Layer 10 of a small transformer language model trained on English Wikipedia (16 layers, counted from 0, width 128). Numbers have three digits each and are written without spaces.
Take only the direct path to the model's output, skipping the later layers: a vector added to the residual stream pushes a token's score in proportion to its dot product with that token's output vector.

Output vectors of the tokens that the questions are about. A number n stands for (n - 500) times 0.0034.
"largest ": 574309583761457741509455523778551428557390467584496485515651723500632425471562604653373511778516440215722743414569392559600751536584617718546470566585303673399393263243480530916496547536491221589471530268797524458419525349458453481776412789605487745706658546585609389738426321800324576678496621704490446649404339540648524671574691370700320470713381285607495656621391370485264734740529
"ained ": 532523602630503303465545563562762336597466551490260659415439585459411350422584454395367433557691390460494520544470374607652697645548530413594565554594376494468384372441429626625535339409426283400497537579497500415434495521439388426771595524482427590537608643562662609507405411761482493485392605604340586614468554549672530550600476268558651553546634506522611537374377377562478503637592
"ful ": 577612330719319672558515578668508340530577600478702417435449450345545171509671619652579391725612602491631700372513469403528632644547662310604411360557445418547437442192480374624587549617676577387560524444357668444445553507471377472562504559448400661450615531531758503512550280542324305450352860699476443507601709500633500473595424610549550450692464415461559455452471518515497373492917
"her": 435403488626507270393471381488493336491543445662287402223629508485550365664435535491503597543421497565525758576584509478601535521490472507335352474694553541632464363419617525579327384441469432527500475547530677428446487349569472450476619571620466431411400562672671310700545426521469538500629408432399494649484366410760373443398532467371548354578381558324475608372516697663622412449390
"ower": 601435331423486467561598481407588419600670533487542500425428650605483404403483638447392471461620513449604461437557512537575535685478512529505476468482398513426339493441343385504462260470581600459455811324581638434478646683396591374311637472601488597456586568657611514735548644630463503541571554466511548724541383395503485536379629314480592478627458545581481586387180542543299487386660
"called ": 461783547561295615391352589525411598539585639411500507333474573833556323276510387648297418615444581655657614636429464548515491516323588582426523508644323553519703266410194630609727448511522612518535518476500562622388503786543433388637473643570515582680773456334521517409508454480482562525654590793337251420546497492743406325512596358511425534700408399571523389419439602630490717674611
"Order": 716510295497307436621231581625290352597521562511510623508624523602444500479344552434605349593335620521552705336712359629582447597387628691666417442488376436485374358500537518620453581564415431450418664384599680537325488562266507509504706451510413544678668528439335605541403399597552582707519654523504310688518521528567303255328637323619365454458442514702522476456310485549442522416529
"ters ": 737529555385607361533371266547397441272476352442581577528445555517725628592494375400435538468371386564431723621608469667486888651642576496584559431710282511540553358494359454397413592530627459580436392203336516509441544472206362568500790597483316489589392514653685326549507326628427508570445658550374376466644594350596494349515600537493402411412362490546515622484507537604468679546705
"fig": 731494475424326561467603444527648459711638360713518467321604525661544252602552530488409417569675547492599761635518420628472738532559572698440348373663242333458494537429364636440431456362500500542421585416568634640465460394500586436621562419466438474538332519437560482544526503587397715473611417638299583565503343612390698503400347572512397667585513552592506378273464517511468520572568
"ement": 569574330591520440333376519456599444553472339439386650564575441415466338666630464381289512696566407555565664649416613427604684649533383701682427536537458709568691384452413430425513402556549428250410642414734519562450477662560560485464669503562297635354782493607492304569435435688469368463387481565310383599403608495390429627595428344451597419740554483539606510548375471631252645587599
"eric": 585353525640570613568469500665607292556645242519577548462516648442484508429391570438612469416514394389532495437377471623373660672496594511624369459474522686624431296513535624648455511594471513235371743609649642591468291399551313523523598615554468500709648890404651367534447466697543520695500536560403437607478528482427357273492440524710433082592417603518500457309396538433284542655673
"uring ": 496486250550324703624445493676387535390515420381389490504436661423623405443463668430496419423532571500624486636629362600491701719353419609506435599609355685515357376603475448722472201564552517301352518432540649464497375606454331279675596507826394749684777607646675413548466561549218421635493728671367685424351447452637249521488461362546489504566639493586507352284603555643490604516601
"ential ": 553590525361386745616359523737661301475347516385453477595387414444447283639604611574369412346512598500365579583390478643524681657524545558438529348653484440402397558047453575517466441516665394381449536497631591421443528458333516364671405506400587569514427597617493466725493483579523405566633680393386515704476506507524364299301494416407547327488293548507512643474349400680351612543638
"ican ": 764554355643381617672562584519564449702422550703606476274537392522714253686592480582339560667773379538485455675549481364379663750354666598497355205711457560581412239507365441714481630732543545388439695307691544260441602744548520566530411481581581471396412671634531577441379431651376531541392672560518358596452599455608602154368524717567492468635321443354554640518476426606328630632537
"titled ": 666456442737393589392271610580361601542520449302320503284435495814674280429511469688447490464601566535551601726626504362564650557356508762375350361575340532397682250356313540667591744803524436462359457398496753659387660516474284444657516641555445504456547559469545463621193541618653606530683753834335619562398306448626477344375596356463515387725558430729594543369557563545591591660597
"akes ": 771550380395504485521446652427511465464473540500493581508488671581595678451618363643377535374555417494723365733684383728644642681550520539557377271588558388401279402370369455552516441356531377281512575445473565384492506399362403385535557649571429611549602439500546468448489433583405546523516827418270382564356434685522469792429467474600362764427426543628477493617314482416563553567755
"gen": 388506461691224560370484414608734471556574433526581421382554370400636400666466630656443385586444448497476627604584439386666520534519696607577462506569462601529558371457592652441583437610353421598527534367424673572478362497487428299433744460488515425582421377535615520540228458651482559500511606632496430455433445446654432443358522672441398251613458437472490469390227578375514461537610
"kg ": 721507279465364379271393464637460421458515547716606452470522970528520391578609503521271454538424515694756598623799572689488449595382699538700384492487331370606392152216525500588552437699551441434503475367475394610372595561578404416561440558532449523641274290593717681564278443496439390535530352608483424714414405640627390395237516483531423530429473475611616471383470465423473504615713
":": 503453566741388409435446581623466380695381561521415475438448485505506550355464416796480589516409640562601627610544458463514529567503421562422560506333524457418515429176489309399272583603577395370439587555295487396486507679521463450562550680489517539478464415460532508560231427597604395584542522525497505358553531549539546459413598549468287540468453552618451435630640464540549494537523
"included ": 362462425594280765584331478645485330600490414363436583605355688572687272447608494556389644584474747412637500720356647535511452529413634646393433407615513457518469371313236566540720482616707464380524507653514703621398541373503310373780590438582466452562660555451676428667371295531517675540542711519314434405464474508640554480485530453602326603519583374669506462500357511552576598667784
"und ": 687405556707474439416544473452605619632576319806334665287659666594496500630580640380595419491565474380553515812618373591453678593416727512497675397689631695373424158394382350710559369562407429683454591459623543551467616341289430456480516436568526685576488549624479478482433409606545705449546681462398372463382635464654559250383470423721364286582413541639543717461531403764388807567703
"ights ": 782563444461446595553450606599489570399520510649487581516544455584485311491834658506556641304487503551591504483766333405448697681404743468503572303436471649419417301293248596483493380656455378389527568296590641530467623396312490497635651530611564532568525568530339423619328423534507691555620380425405370613258374475572544614381485464545582691465341533514403663605577504512375454637616
"tional ": 598646524537560696493263497524565199349539247398384503247512579523360324452378472600587393366377500595660536590524341489397593690646490423278469536670362672657383475445361592751625624483599402429582619485610512331427453549465361422653500451660455482504432538475476526689340656694437468419627454512484573600518684467545580409439344281510605332684573401578563405544457169571461720366519
"ship ": 512629398709267695416423381635500497447315486395463414508458514520556558655386353493572447407480480607383817411669404594489773550282587617663552460632479461663450417397386521612671708426757403416255521444449445338436535441486443447563486583427704570477612375570755635680345551624458708490354323634443497541406462566504420332271637420556355368520380272620487601472450515555273628565433
"av": 443478488507495318391433567486524594635507500432477412452593609645516465572549494361455344584394496549488478478420507384541687553503592459603511648517562403457424584618428517547575323514522590530386766390438511428533360510434471468332523476498428533511521667491434422480560503489536568626462492345461595631415508481570577486447492435505582582518540481431498384678505562666531396550497

Output weights of attention head 0. The head adds the sum of these rows, row i times number i of z. A number n stands for (n - 500) times 0.0038.
o0: 577457476554335519511564378358366596593315541478421259338389476443413352399529372311573516521557541508317553513424496471630537709575418617444558549251353318432645511620412691564455290510573498442260585466544666521412345441582688724524541811574437477535307313454704468474392569622629383574499443591491330436589378708482515558482620578502472599578651539518627398511495463442384394551527
o1: 544629456302556476492441542697455276402349559382605656557493397579526564554556418374556475613438465424472598499400366631592513511566551353382322692359570577488287457380205672460504423657625485581305606526488495320662462465404370470554575335507450513580485473478501324478531522344323563595504759522535450489694335346456286428438385443703580612555392708604723464446450406616484458435629
o2: 601470626539497539354589445620429476421418619529518540670390451374486514519440442550545570431433511627404566646546608440411591355355390624687450530462547251578669441477360552431592415512384545386557470296379548516587482405662528457562670358727400392513460539742301474320455354445466539495496445726506546415617410517582540495551557428573448415363542688524446570568472455466478437583548
o3: 459446320577412495443359324473422460466641540486465564518348573467580587454456786329657517600453437402368405482475382487615457520567440488459586505546490697611338381542483450559554494515658374587479468561487572600525422472338522550497654445409536553515463661387354575521249511532468465416610533307468416630529595243545371460391567485453524534457481449384576398332480491445640658419405
o4: 362509358601517446528557622436465434662397533491457597491559483540609401307466409339513416682403568393601549539509539561655482553548372499437466262397283418597878476549625400431489437460587411493491536523438494539569605397606518357496553512542530626530476520184417449504567436458479582545499460537395663586520346616461423565501481547614462602497543493428598502473451360517659493534370
o5: 436416483516344402500444398379504567565642500458474318398469416388381527514430625574371387584515462605547368445416517493327426631619503526543553541531520569552283441510384606385496547625447615485544458527514563422657481362464447718472517645645409559349345588533482606396431509696520354530525516372419487431446483404523517525364438569422475465467422433542505505458354545425431501554541
o6: 486385386554620435378415459504623455541637549429558371395463476404506594466499505377571600315357473492406561589643540513501605408454595532612646421473637414618465510580495367568493506503531383429551620407322620454503590656566490463545574441461372426392514486630441577573447550493594583464418448459364410420548503452535626663524622451439565477433597324583475485465471473543339495417440
o7: 528498480516369497561394434404468544670428451660423425376545612508460519689489517413378570499306639532564576510551474465528496325515442520549643503352456474526565745536382614700404446398577532365507482751464482677479700315523506697586403490456442546401712460492701454425400481552722398428586548466560418621311389339538436528473473562515579502472290763439531506510488440493562719592294
o8: 519474625563448486624377581472598677525584456578628737631486582517559499430424584614516316489558351614456428612403579500269531568540349571556492520440457702458447601507483488547423644487409577571480481309583430690581420451370491553535631517582499628588415646637598604469507555559447475509648478469437514349420513230561449438475493540370498544566416424449412491425525433354597449561523
o9: 731374595478582558351565585433631523503497455496400465491588572473560580637602303425501431487326479442606436374685562572554555180509592614533741401308399503665443434508445427356493506444433492356528409582400513564583576432791486378522525415630362390594511475696416588485605590458613483470641447570543457455616529318494452588549608366610451476320522436540592557470413402511532567575448
o10: 578457601500535578346439620450689629620532524645571583529718407560479557340575438538557230505475458524579502487501446565592503332588449486543838335557430392507704698467468546484494521549542474457528297486441457377586446494796469452518350389483472460516506397487625580717657652611663407519636584519469455537460461324490371424554449599538604528686499494435491520559612453531551481547451
o11: 520561412476540522698423547556533638450446471667563424412645543607535376741475582482504473483575523443661614560261579408354451585430446528468620714520455527253502558503477715456526511522505549674428622551453430514679616549587653499574345377555458491613458552466290536351613634490622443377618590384425447444649430489568459401486414593510514427479557548535431402515630580551739538585610
o12: 414431528577485307528481470384447525545423561449526606393284450419461443462375597458487134565626326458705471518694552616363667518422340462586626604721512521575413380514447629462342705564409513566639504384475506553976569366560573710588222464669327553507364548331508356530601461431460349473600430597423547659512390506526446469501368329601589628369480868433532626644385575531285536476525
o13: 560527421477616517478464569620546456411404614482587563445543549548410561611691401410662651461528491416376374521667518526641496298438526531465440683588326530549439443660545757466331511427521419463484589614567467371603375477577586556467491557340435349464632269350653389448563668272492473551487365522553415772392666365610419466455436338641703489399338652534510603471606501455511511497462
o14: 272630498369454514597478464452404524408574530448522701457431491530546602486605548505395430406399509600599490434267480533544510383372353529413340519543435624438487554452608674445509621589362633469595519463674389541561491507530511500540515517632551446345567593372524551502547380531761575621253377533535455417480405435523395448470630514436497509340342445418481479605394404653506514477453
o15: 559636503461445460503544527515473511486512512664519519402587492526641550422606466580371451412399532531531608436303528582541658444508474535425730336603495416499443423486738191601530484395511460470524393558520349579264645677703428177561548434661580509519555458499404427486514436573572409486483422431508614533514460579460591500559464490510289507511622483524472534463536440561403539563440
o16: 544513444362356543598379371512449639558512583574478527461468537583489375688528678438577514383617371575462575516369509456522365331557449410508538598395637485344201642438466537738559552556493567539518325529457538572633258515439422424585609654586475515494407549614463583560337626469527502543597597457407537451587418466579424488534584513460575447539523495461637416477497457549489523446647
o17: 631685520487414492618442471577566442527316392616438588587669647519477508662378483610591629411593356474385608494507571407478381223373453498552416607596456532520518610466428428418623477362512568387371310517465538643638450431616422321401477482638477465640566593660410541374313469406380439488545568450764572426453604491508370332411406372489540326351370645558435529607637595424669538483491
o18: 413460544511541386462619635574610595472490315503589601521634422699482519613626523515417395449493677405839496398354504639452471608387386535551702415245586574449514527630557589563438534344579471407698553622662278410373683388570358575648371477488520674687585448602663555711678623517204466313793628512505593516299534601501672509575490704597551478545505670491253563535397401403482354625471
o19: 382545353471501580570529506471605588498385504582592587413536462618556489394430666418490531458351467490511559509431531508304574519335358595535312460478519586449433690539460538566528554507412540474761581501543331570508552306487450406529630646458449581521432380446519435404637513348453646606477493491466459449399387540558532434554507597430447474521502509646637490499475514493481426514340
o20: 502570451523486390404687609433675386497477335471785607485582504421470554399658306690335436387520369674516484460519541618488594470477531630516643620451540397592519372550583445583635537449697600422395392516381611342535424576620583590495535436610675458645427487621674600528470436527412390612423439593722212418572550490361339526287479606565526467430436652761322437581524501615378404413436
o21: 407591394498634563598654283585550284492494468419484506411523412441685449540534368587534607520504500588662584609453509366436437520617520478498384464552458408563507662449372506476543485650457545480466429554449431472494442562468459374479391369633392605391609663404409671523454413561548607625447597582642477592441461385399202659626747385557489475395498368379521541570468581643635577482461
o22: 595494543488466614448499488568435527412570625616527532403521474579473530494595290702317415457511493607663456601404413455469505629547509533605432500581508509512570578442651658359550546486487509465378497590451440561490502560614656626406639539558533423489570701768332574676421570433650555444524527455357465492517417437371368424455733438540551474433390308570351576436425403684624578596466
o23: 486455543521417421318408411697475491451446570528396520616657410505419495513550514425503432401420569549475414551568559501694572258535363439447571465610482591435585410387733631428402418476526479455496653556468552628364605563485515583438694490401649386598694579676403399456263538361445381403422389560415398779429507538466371429381421497538516468598462591587498529465443345445727617467561
o24: 451486604287417425475413462505470482518532500592449625428715593621510432460438485425654457480398441612323518657467478519494470334481434542615441522533593451623391660588479465387439478513500447337629538628555660397494566387440290401537678701514508340413587546406672404497595651470478384627442628409567599513478516202536553457511449532465782630569351474479494485545503402485398499475487
o25: 625506401309447594666466634510392400377677516611455424650350540430437537372668460563469498629528805228289413469244453537601542550468562464453375534426529530508546625493307427562475520401518397478390502376364466460387464372463613571657583424425445555341427260211422445444532468625616413345560495517537551587691498417642562476458551451405472496509297637647556348207687472382406414485520
o26: 383427535553469517464497585477617408415479379460493456441507572456533428336361570305545353527328320540314465293573597663626580702482478418391509380553530457466555368480339416439566539555571446640694492339544634431401438488699483285366370614530454546527505572413550325535601512458403489489407627459424600409613341392459627482338490649476587541497500470368618655493506417579600516431543
o27: 680440487388472559487496455331427530483438492475479426494564530589498500591504557467433513405406417508582590470478594464438406594513539561483557617657378585346243486513406483711397524487555662401447347541611540480353527355719674487593428589521436352388403480436477376498519543601602346367470513498659485592596587598503502617487487534556466453555470470540386435395550605443295488551606
o28: 523436470487360431522529449362468665388382459419365430514557555581434472498603658383344474459463367471495547332573616594683588527398311631475649600574422584429567383476667504544500568442549577467556504517592495748211604433471503573587412550455529499494589719443541490494277475549567511267436445561693614570477504664485516521322466539500503453361322706463582496516465404458722438539595
o29: 566335535549389543518455570481595604571526384449392305595531479390448463579287592529541451616537557540494308443530640541498506415512604534427461542457630537526428437416462489359498453688464443627666527537393476438633481525489437732466587454501421473472583454576298446547540487535485536434547495465444418463588464319519591381463553457679576498462628691584707516501373529391556575469506
o30: 502430376552620576533571574396722540489481382352612437422490547470476578430594590499535554533414543488439531445601544425441528688357491632451455625526525542467406528593282588533396565426590497475688555548686493410384470520620462566545333622443507500504711321284603537577682562509422604540426431434642267668314581504400598597565661632486679466503522313529569648376551508440526512418496
o31: 617455524446575481560604506358515562368401555386545519425458570637534492711502444498290621379599437511446518360321512425720419467543424488331601542357473616431286366411632509517460430475527572429383415642605539477505404424411432632525644537522536429342498586514505530572444520574386498416639572537547564421527486591436551406462600573409469470411422573555506422563445497523559459539615
o32: 464594634494572576534470452675530471534412341678558540437424403549406548583450406378596514317521460410633548477385396417376528608555654412595621569503617463364468630561448780489604551604586417345358379515519620538540387471376554457425281473455565676588535489466717497576425679322262472751624617530576687451269520354535317505483378611330631366675363419656508493491641454604584560496527
o33: 437581650557438498584551632468573430483455525395505238560530487417262390528524440513480432602628601638394510405470577515703451437545492388499474513463525437450558399501504523431586284632445511590544403468438570461430378535511318566412397487671414382492582335370512586492544484632439416455587511520614623439528558391455668441515390563472553421482431592472641494572483609460524591581627
o34: 467364462530523572477379509466611539595507559580527440480531556518365412592574600524568402488507467485446427549538559457461462704476481681520537487420474501456493542539578565583593415612541492593580603486508504476411427573603519488401533484552596551483497470532530657529465705519688432606519519433406334433624478461566494426489534651463613415527660432389493422397547473547569511565402
o35: 551596431392429351670393372483475436603541462464443464413564403516501583357575716498540579698481550498501450511557499580488497328590307520504531421553503684582384527589633365715565547487611455466564291578612448614264488628444291379549538522543598576485527458310454548342475523579609479432493494305586597676490597461427368447409422575426534407405399594472753499417574453522644618552420
o36: 712466406487490536520522270434380500446435353633452429537381498499543611471556417511451574594395379471477519419650514530435667537436391471540595606532606537458452543456285508430483635468536537395602425384568656653370616486511502443498470579395358402449501526284420548594424546542618621460512552350449329254572585485387577574344652527460427378521477573444229489625519458418610487652414
o37: 454472526698470451584442574423470565400389631394588496591511442473544358610560433549542443571590388759426422650570668342573587486406330510280476675482450440359630585572646683560598374437522560679475539383538481440561620580529590577419542308585496428522515440319549688550367552654690472488428271408422153447498532523482463498346633610446414575522652338267460387539506601533612486441502
o38: 457554535671419501494388599592453495436543471528629456601612501520416612413512445524607414616584707455528396568244547508560424523473563442573543589502418507438746491554644611299522483466605323445288529473354628453421494388563703489576575386588580472563568491233373489410350595619348357319565582608477613589533476456645401361529572580458546361579390599415320364362618507399756447441587
o39: 465497415379519513554464447470427642380373524536485486327488427611540490598552619269314426369584483391669618451394473424484400637515504415473615474603496550428405433545617609584473477445379563575574536614546250540462519389487469546585408602333532550489401544429496518598452681394578489362522579507473499479383427651466542464537419530390523524467541436493419445590493507595463513591520
o40: 474459436439673353504500556492667579607575598443498384315555536430426470487576623501600522521648546233526411525527505604616503272442412534382725335317346483652511584462585359804522588425561497523347517586489292509618554512500506481657476524445548722456439480687548594394444572596601420337576525559436633569568511726689520386631428374443345575399479548648728474505526608475290387362585
o41: 579458409438561598544527742489545411336395346478682681619573354646629620431492515441383549485451434500689515465403606510562591515268448470312466477429605717459367434495483498460561608477576654519741489318509311441445449512574520520559554315425562617680497446480323451581585535323381587471578491404450232497552606512379374425390726569453512390456431596757295326481436502496587318479409
o42: 550515448513612422549529296550466424521425614448559606404635423604610545540447562521477317574586449501712536439812379529421376537635618420636581589429471561523386466507560352664409366463686395590564552666375610491811522484424375476494402445445386467665391749265409561501491603566392594395589454360570449631486618537506406590464481394682575502494648432340526546525544529571635575483585
o43: 627450540537515619626619530669679458572310416417488369582513349492684468442542641658456615668585589556528706578545575408454480448538720478388364549634533452395447372539457452513442407591548597600561379447433658378469331682509315446576386409607399549508532417526452444418556540551565457453586482392670421461534612515451460593459570584582463410426487624490480606484627663508604577343577
o44: 513463419468515449433547412518494407320425508525447383388484415529504361728715473347410392484340520499619671387409381661667524411546507451348656406326603296408578426495376614537629402563637434460525525620493552425341587512483386536618462339646494410456678565598743663573406482546618512471555745572594508227624244480421452514388467645540412455359459673248705392549459454701458484422552
o45: 614507531413608347411485351624428388475536696392522468397571317438414565495678452581533430538703674591651403583464469483436341676469561630521557678549586329581382465527770505536432463525512370507613527543473335363433571700545349629545554418678390390367440544473482591511607621520604499424519421449547606644493711567496612558476462513554699456502565357476386475534459574498272460617562
o46: 699638583343392447438546431432380468462444435626464681478370418581548513405634644492442415552443387455464535535625421600680436442421534395466559545690646573574461378497647566591542780514486518597574383353547448613652297745596448406459485485385504564461367478502447385469578473504728423537528396367391529556676523368338434535535211464537432468585516670535677528588384365717306411337556
o47: 432412539532491590450422492586434438390471458428471387586585554330484501651304621394658435522634617573483589500387587475322486604416660572595523594634649372441520423546504369448507418610412453499621499457406520230170697437642563385587466354541343430438539527431441443478393424641546437421464570686579742525395518469631745429489477512419616412490413566526333603425564625353514547692521
o48: 333523446657500445515571421412678521591454427250590390379385434198529468310522731585601534536445454547487591597488643435493516461367332612546544558336304495400489525442534563654651469562581760505500455502655494520534393561607546538518367655782402565626572358579536646389429414456538498517572444622544584664320465478608412518645619578452435392358467429607553542509410585387525542389514
o49: 355603561449565627523600460630653593586509456464493508412480642465418636508550626574643530342531445447406511463610489475390581621425525616512537569565455410592430547521608444626460535560514462420417376595503490650348443548544475321577374546478570616543570591661456510427427548421316476535325562558680672560436635541619563461551517424366522483467459231569432602427557497518438616449632
o50: 398577410534600435577544555525500472585422374629660628482646438399619394394320618431512401576497510584603570590569402498324481508437531387467465382598545535357610660481495457733524430606648553674561480439439473330546614685661515325495478460465586502541391344332394501378579379468642422519539642396447491452602406656435392610414291646327454495659633547478565414355633510618475410457443
o51: 496556466420599377505560488617544384348480463417541642420457567428518525384515714420694463429522417483408571675380572514478601563358427558450371692586547501414333596462443604691505495565635592450572543519499669410485535573513647543597656493555575432457487491492494452502478471489512474490388352578564371577653515473533405596480588506516590425374419664645571492484540519560461546337573
o52: 613457541375584428559354397477413493371429703520589605542454435656607658516554562417596450338423381425308550595422604591570460373399346472566605455485442542509374639473430461476465361457447502369502509344580505365777439375685450266611714462628374277417401335308454664498519692514485589525465499539447570335562513409768597353516547419563474347476605476499418473576605423460390295566636
o53: 463476547444500512594600571439523495429532463445621422394456493455383438535557400509293577481537533519394424403508491418617425681323572561558229508464661510565502344492629346535596445331562533640497506522476329411431425417273345588302514543409677437478388518515503503465515482394311462429374502497555411542586421662493593297321414504505630513467462528560499328492454543574368465603484
o54: 416390284515561485319508506514670420398532430373556529533526432342412531555441492352421414480503478384709544525447531461342542518555630477581641508492504545616361324578501395624555535668652492434493413506496480357563567432647594502589443402620283606431484610453274506578456604538527479434651646533470637561508598324632445497489534529615590476380391581613451491413447562452399461541465
o55: 477461509549415640456509566522520578466554664542458426462767638622451297554198571477524553507631513609526570514677580334470498587468554529469519467422637513369546492531528381612590310328449511571534564590379600423614579503414459529392599550307614400684357465848476412386563595471461414433378569464428240490675536635535438405426354621644583660642641603571508455458444541546485640603540
o56: 419542474341483541486532559460439516314569538458238534620532469503627576427528534522437533651438491696465478496548527511518578515668462443263465574412652497569267501417366487407470509412355421490723541513625436536248581537372243602498548386333451374400724419674565426429572358510528625497445468414578509607437507232370575567521330607565501583508479523398612587539447551478413473567535
o57: 637387573539585764405519483571485544422398416734443413578463527481539463711403411442510699261390487268494542348605559392351611470559659547567505537662508533385455508490252570531512617549489571483520518553460499422440586438551651417557309457258478587369478567579385336553418410404439473452400547616598391351691537612484519594526595356462499475592541478652445538428557506487477629372370
o58: 300495417554504449482547623483529655583610615496633507447652581404382513454368718398481324366454504412441401286434592546547561510371539684632373483501469511547533514404470365568626417631490420570579616533371457474515552360524492288339592546485537507482349785538467518528473489615413543351407557467484495370750295541740448420476563473614656548307547360459633431445576385510600528515521
o59: 446507474528698538409554410547626465560544519471581451443318427551387480426600468398618389347549472365501334305430456551593552487617483448539604472804412466483514277560674587425411692597501398555371505445542523415463276548566592490346422673380572487357407596487561491739456600503519435510368452490557488615606464417437441460461413455403577493551547206542523582527509474644426594355538
o60: 522589486663470522649616558431610615491541404537480590386459524422582564409613431537509482589440334462423516458451532416569408424492468521399368405305297487487516522488354337440547570288690555488406381563511532543723430368417387415473454497673461537598413648509497683436451316590259506500504376486506472303529499516545362477441620441536466411385508469350567440516506540314610486379423
o61: 509433554638538549175597552574540613436418523538340560631355475357452503670524620366503495394473609399559547521454556495523677509535529478228727524613555551425616393335429608532512635633421519536530550379537305727323531711566522528515541437468614573470575410722389479449331450463540540548475571541396486474538526438504456481576411538524258448647532500556731624380401451485533492428731
o62: 375555508419510399505425635539591508486754524528621503310522540442466578481670371633576334466420588664445434474348350567520624426534467680594547515319709449612449671464340721668626558474617355423550517650466496548501575535442487653647592375692564494578580481597617626494685444490482433602423415541527246470522324420532454432463732569498622566535455496533768500500516453613542678383425
o63: 519596492395440528608473520499435566497521577591424505414598499552460419409437583642547348530499426616401558683547561455469461599508433574448458433635455439516608670549418671635432525510392444430493471518576459553487557428549548586622521453465455522543580469587677434423693441509584394461507603545474534430432407484523460400546360585470505538546499612419552577570582464449428516508523

Each question shows a token from some text and the vector z that the head gathered there. A number n stands for (n - 500) times 0.0074.

"j": 458596290630512483458538285433518503309500477514584455449260377582448517479543584564477471486518567634492520348500599577481207646648699649545651454561566429327502535467526501537714424477421389
Which of these tokens does it push up most? "ful "

", ": 701466367646450616504634654593471440522623515346615324466498417268463561459631411462633620514685320477555581442504403564699366488373443459555245525421272406513585399515596371538574560591574476
Which two tokens does it push up most, strongest first? "ained ", "ower"

"14": 347499510416620410605446446389616560369337566706452585418637648527449503592430591249257539513448636499374581184537532376611659362566372351597400633611870633382543422614327507568462588463805580
Pushed down most: "ights "

"\"": 427403414510483553466551454454460553502471413457495470551467414576451408433393488592456477617483504547456473525537382537442407623631430532444594568555607424328435563546523570412447471471374485
Which three tokens does it push up most, strongest first? "largest ", "ican ", "ful "

"ver ": 491574449781530462569405579506401416304352596682656250383484329343626659549735495388574452343553314384541796532588452573630519541303599707667385288497484497606606462493700346600505479691671422
Which of these tokens does it push up most? "Order"

"ap": 517590529570549482463411605443585545665482587680491612500452742518516553490396657435721348467458506572480742385589554383574469565492516652614516762543618717438434556409494150598606510416627489
Which of these tokens does it push up most? "uring "

"p": 330716439718308705467240638257287575601542603404621622263522545328540551507552607585496468461486695499417588514461649516293561480380255433680550530586561642584623655446496435535679491534379365
Which of these tokens does it push up most? "eric"

"\n": 405497500508570455462588432486469452619544584505539491432490448591523511500442373459407443382534640501384438455529511502444512530407459459495504519448481487446404542463473520364453462495458457
Which of these tokens does it push up most? "ement"

"P ": 319525516624422590424581497538471575588340457600520719238358597366554717421425656625768600329536543528362561665358457512250562531578470261758518347493607491271481472525565698478490480630301434
Which three tokens does it push up most, strongest first? "und ", "ters ", "ential "

"an ": 437485450520554460475583397466480470568590595486562462413499429560496500542440425481396431437563622527427451415547469552458481542419451484506525540453505521464443541515486485374495421466456449
Which two tokens does it push up most, strongest first? "her", "av"

"M": 523556443497306597543276513484335490827526492311704403508448514517493462571209543595465583556670491500503319442472274606499492772490295673575450493689299615573679507674419454609739403431514461
Which of these tokens does it push up most? "ower"

"-": 430320432538482463686639643506704453357354583540441354520564588551638591477277399327352464497430591374570507374642419433565537387403471524494265593533624519272354458571520464528544462628731578
Which of these tokens does it push up most? "called "

"ak": 481592409456444621376604426582501447867690505412373566597365667372367523533563680640742584523540630695331578612389617524420526566436545490660637483413492637382517671373534536403544485368477493
Which of these tokens does it push up most? "eric"

".": 380243528620521550457467672512534364484420511450447517638630399433523609413570438449545636628420434461438574523398568435513686323524247362507419695533453426397415614382561420437476562719391482
Pushed down most: "av"

"of ": 359572559510554534458463539451524530575501728461517477434558516650633445565442373486427426342520626389422373433481559570439544479351415555465583526521533604566383658440473498572478439493481518
Which of these tokens does it push up most? "uring "

"Par": 367516407501512458458476381372566554459563527430564508577375449570525432490462433470371425486496508458457351326501648600511468612427441598470584413450533391457545497503386437571499423387448432
Which two tokens does it push up most, strongest first? "av", "ful "

"4 ": 486372498275561348263477422319406806373314673757565839608635636484508442464510483522669376352596442475447578589564654678507708409593606329743442471398824564514642247526316507496313648373374551
Which three tokens does it push up most, strongest first? "called ", "fig", ":"

"a": 422515485724518485655492748646607450664568541536461366530593540256452556592626630512629555490430423265517500806519544420438718566317378399617493393337454618748271623396486646642496503555505389
Which of these tokens does it push up most? "ters "

"ain": 512420380619327703494523580504513493412501414467646687655504605442437541705341636565626575651610614668592715453491536517456446524463477576339606699570355501533693620635480370670493651328672499
Which of these tokens does it push up most? "eric"

"ri": 512760522428733483458275346421589509591440610491576364505502512591475439356432732474454384423502712480431399539512498594473578483496686502614554504469680588633316588308406552570725456614397464
Which of these tokens does it push up most? "ential "

": ": 585318491425475475506627496564509421501389675539542481506505401357554570408601429556673358327638542378397460591402412647659444270356628329697374433448468404506360390415475634394580371691384559
Which two tokens does it push up most, strongest first? "titled ", "fig"

"or ": 431481457531567459465597414469502466604590575446576477435474427560490526530429403455405438408547648536418438425553509544453486557401447463497510557430493487461416537505457475366485425476437447
Which three tokens does it push up most, strongest first? "her", "av", "ement"

". ": 449519460414550444372346422488448381587670351431322597514401601478335493464453703510540503648423565714361485474433608392365452604644377431484594588549540553321581491453475495520569627358398477
Which three tokens does it push up most, strongest first? "ful ", "eric", "largest "

"7": 641728404478358670523511595338505536920589534340584155592463620335549427486548473404380585436652543553435340426581429627572532476367479722683364398354375619428580507490551333331621313521722535
Which of these tokens does it push up most? "ower"

"| ": 467462558475590498504497453528470476554437489545470479443445500618556510398446382459401471362464551457386433449488557439489477534489449504471524537484515450381386555476432520421459520509452484
Which of these tokens does it push up most? ":"

"ul ": 506473045704540657470462484283460543491487443537534335718516602276339389657725684619728579680683482686593696540439568672526571605471510569389616394461526584492745664489473344732659456249515329
Which of these tokens does it push up most? "ower"

"comm": 638577500556489460599537489361466235558488470461433283369559398427463673498471707459521470502389493446520476351491379499595264387302471520601546558564569638437480490597694448589644247723534611
Which three tokens does it push up most, strongest first? "ained ", "ement", "ower"

"Elec": 500388561532572466796461432578446318393442409517351324428362508517584775701126573430360488452303475172495340518514536493405300589371419597347668289578523541407347578797489631557561294515495459
Which of these tokens does it push up most? "ship "

"Red": 705517328680565517504541483306588498470507521440579363238414320512552615485571572401379448335408723450540492355457660534531252503348420415523429484511528528443377345501292506571738419462557558
Which of these tokens does it push up most? "titled "

"ly": 379443568415191704490721738834537684547438372442644610847612489155635534502554334580633770441758523535587468617250328617491691388403468523523477387382257274505610651648686658477284438633531442
Which two tokens does it push up most, strongest first? "und ", "ights "

"er": 541437490370097684582396622570474564336389410466610504561429789366574350655286560696548595685684471697689404649674353492211535482626560630488550484437383456629701444692595511533386398417614491
Which two tokens does it push up most, strongest first? "ican ", "gen"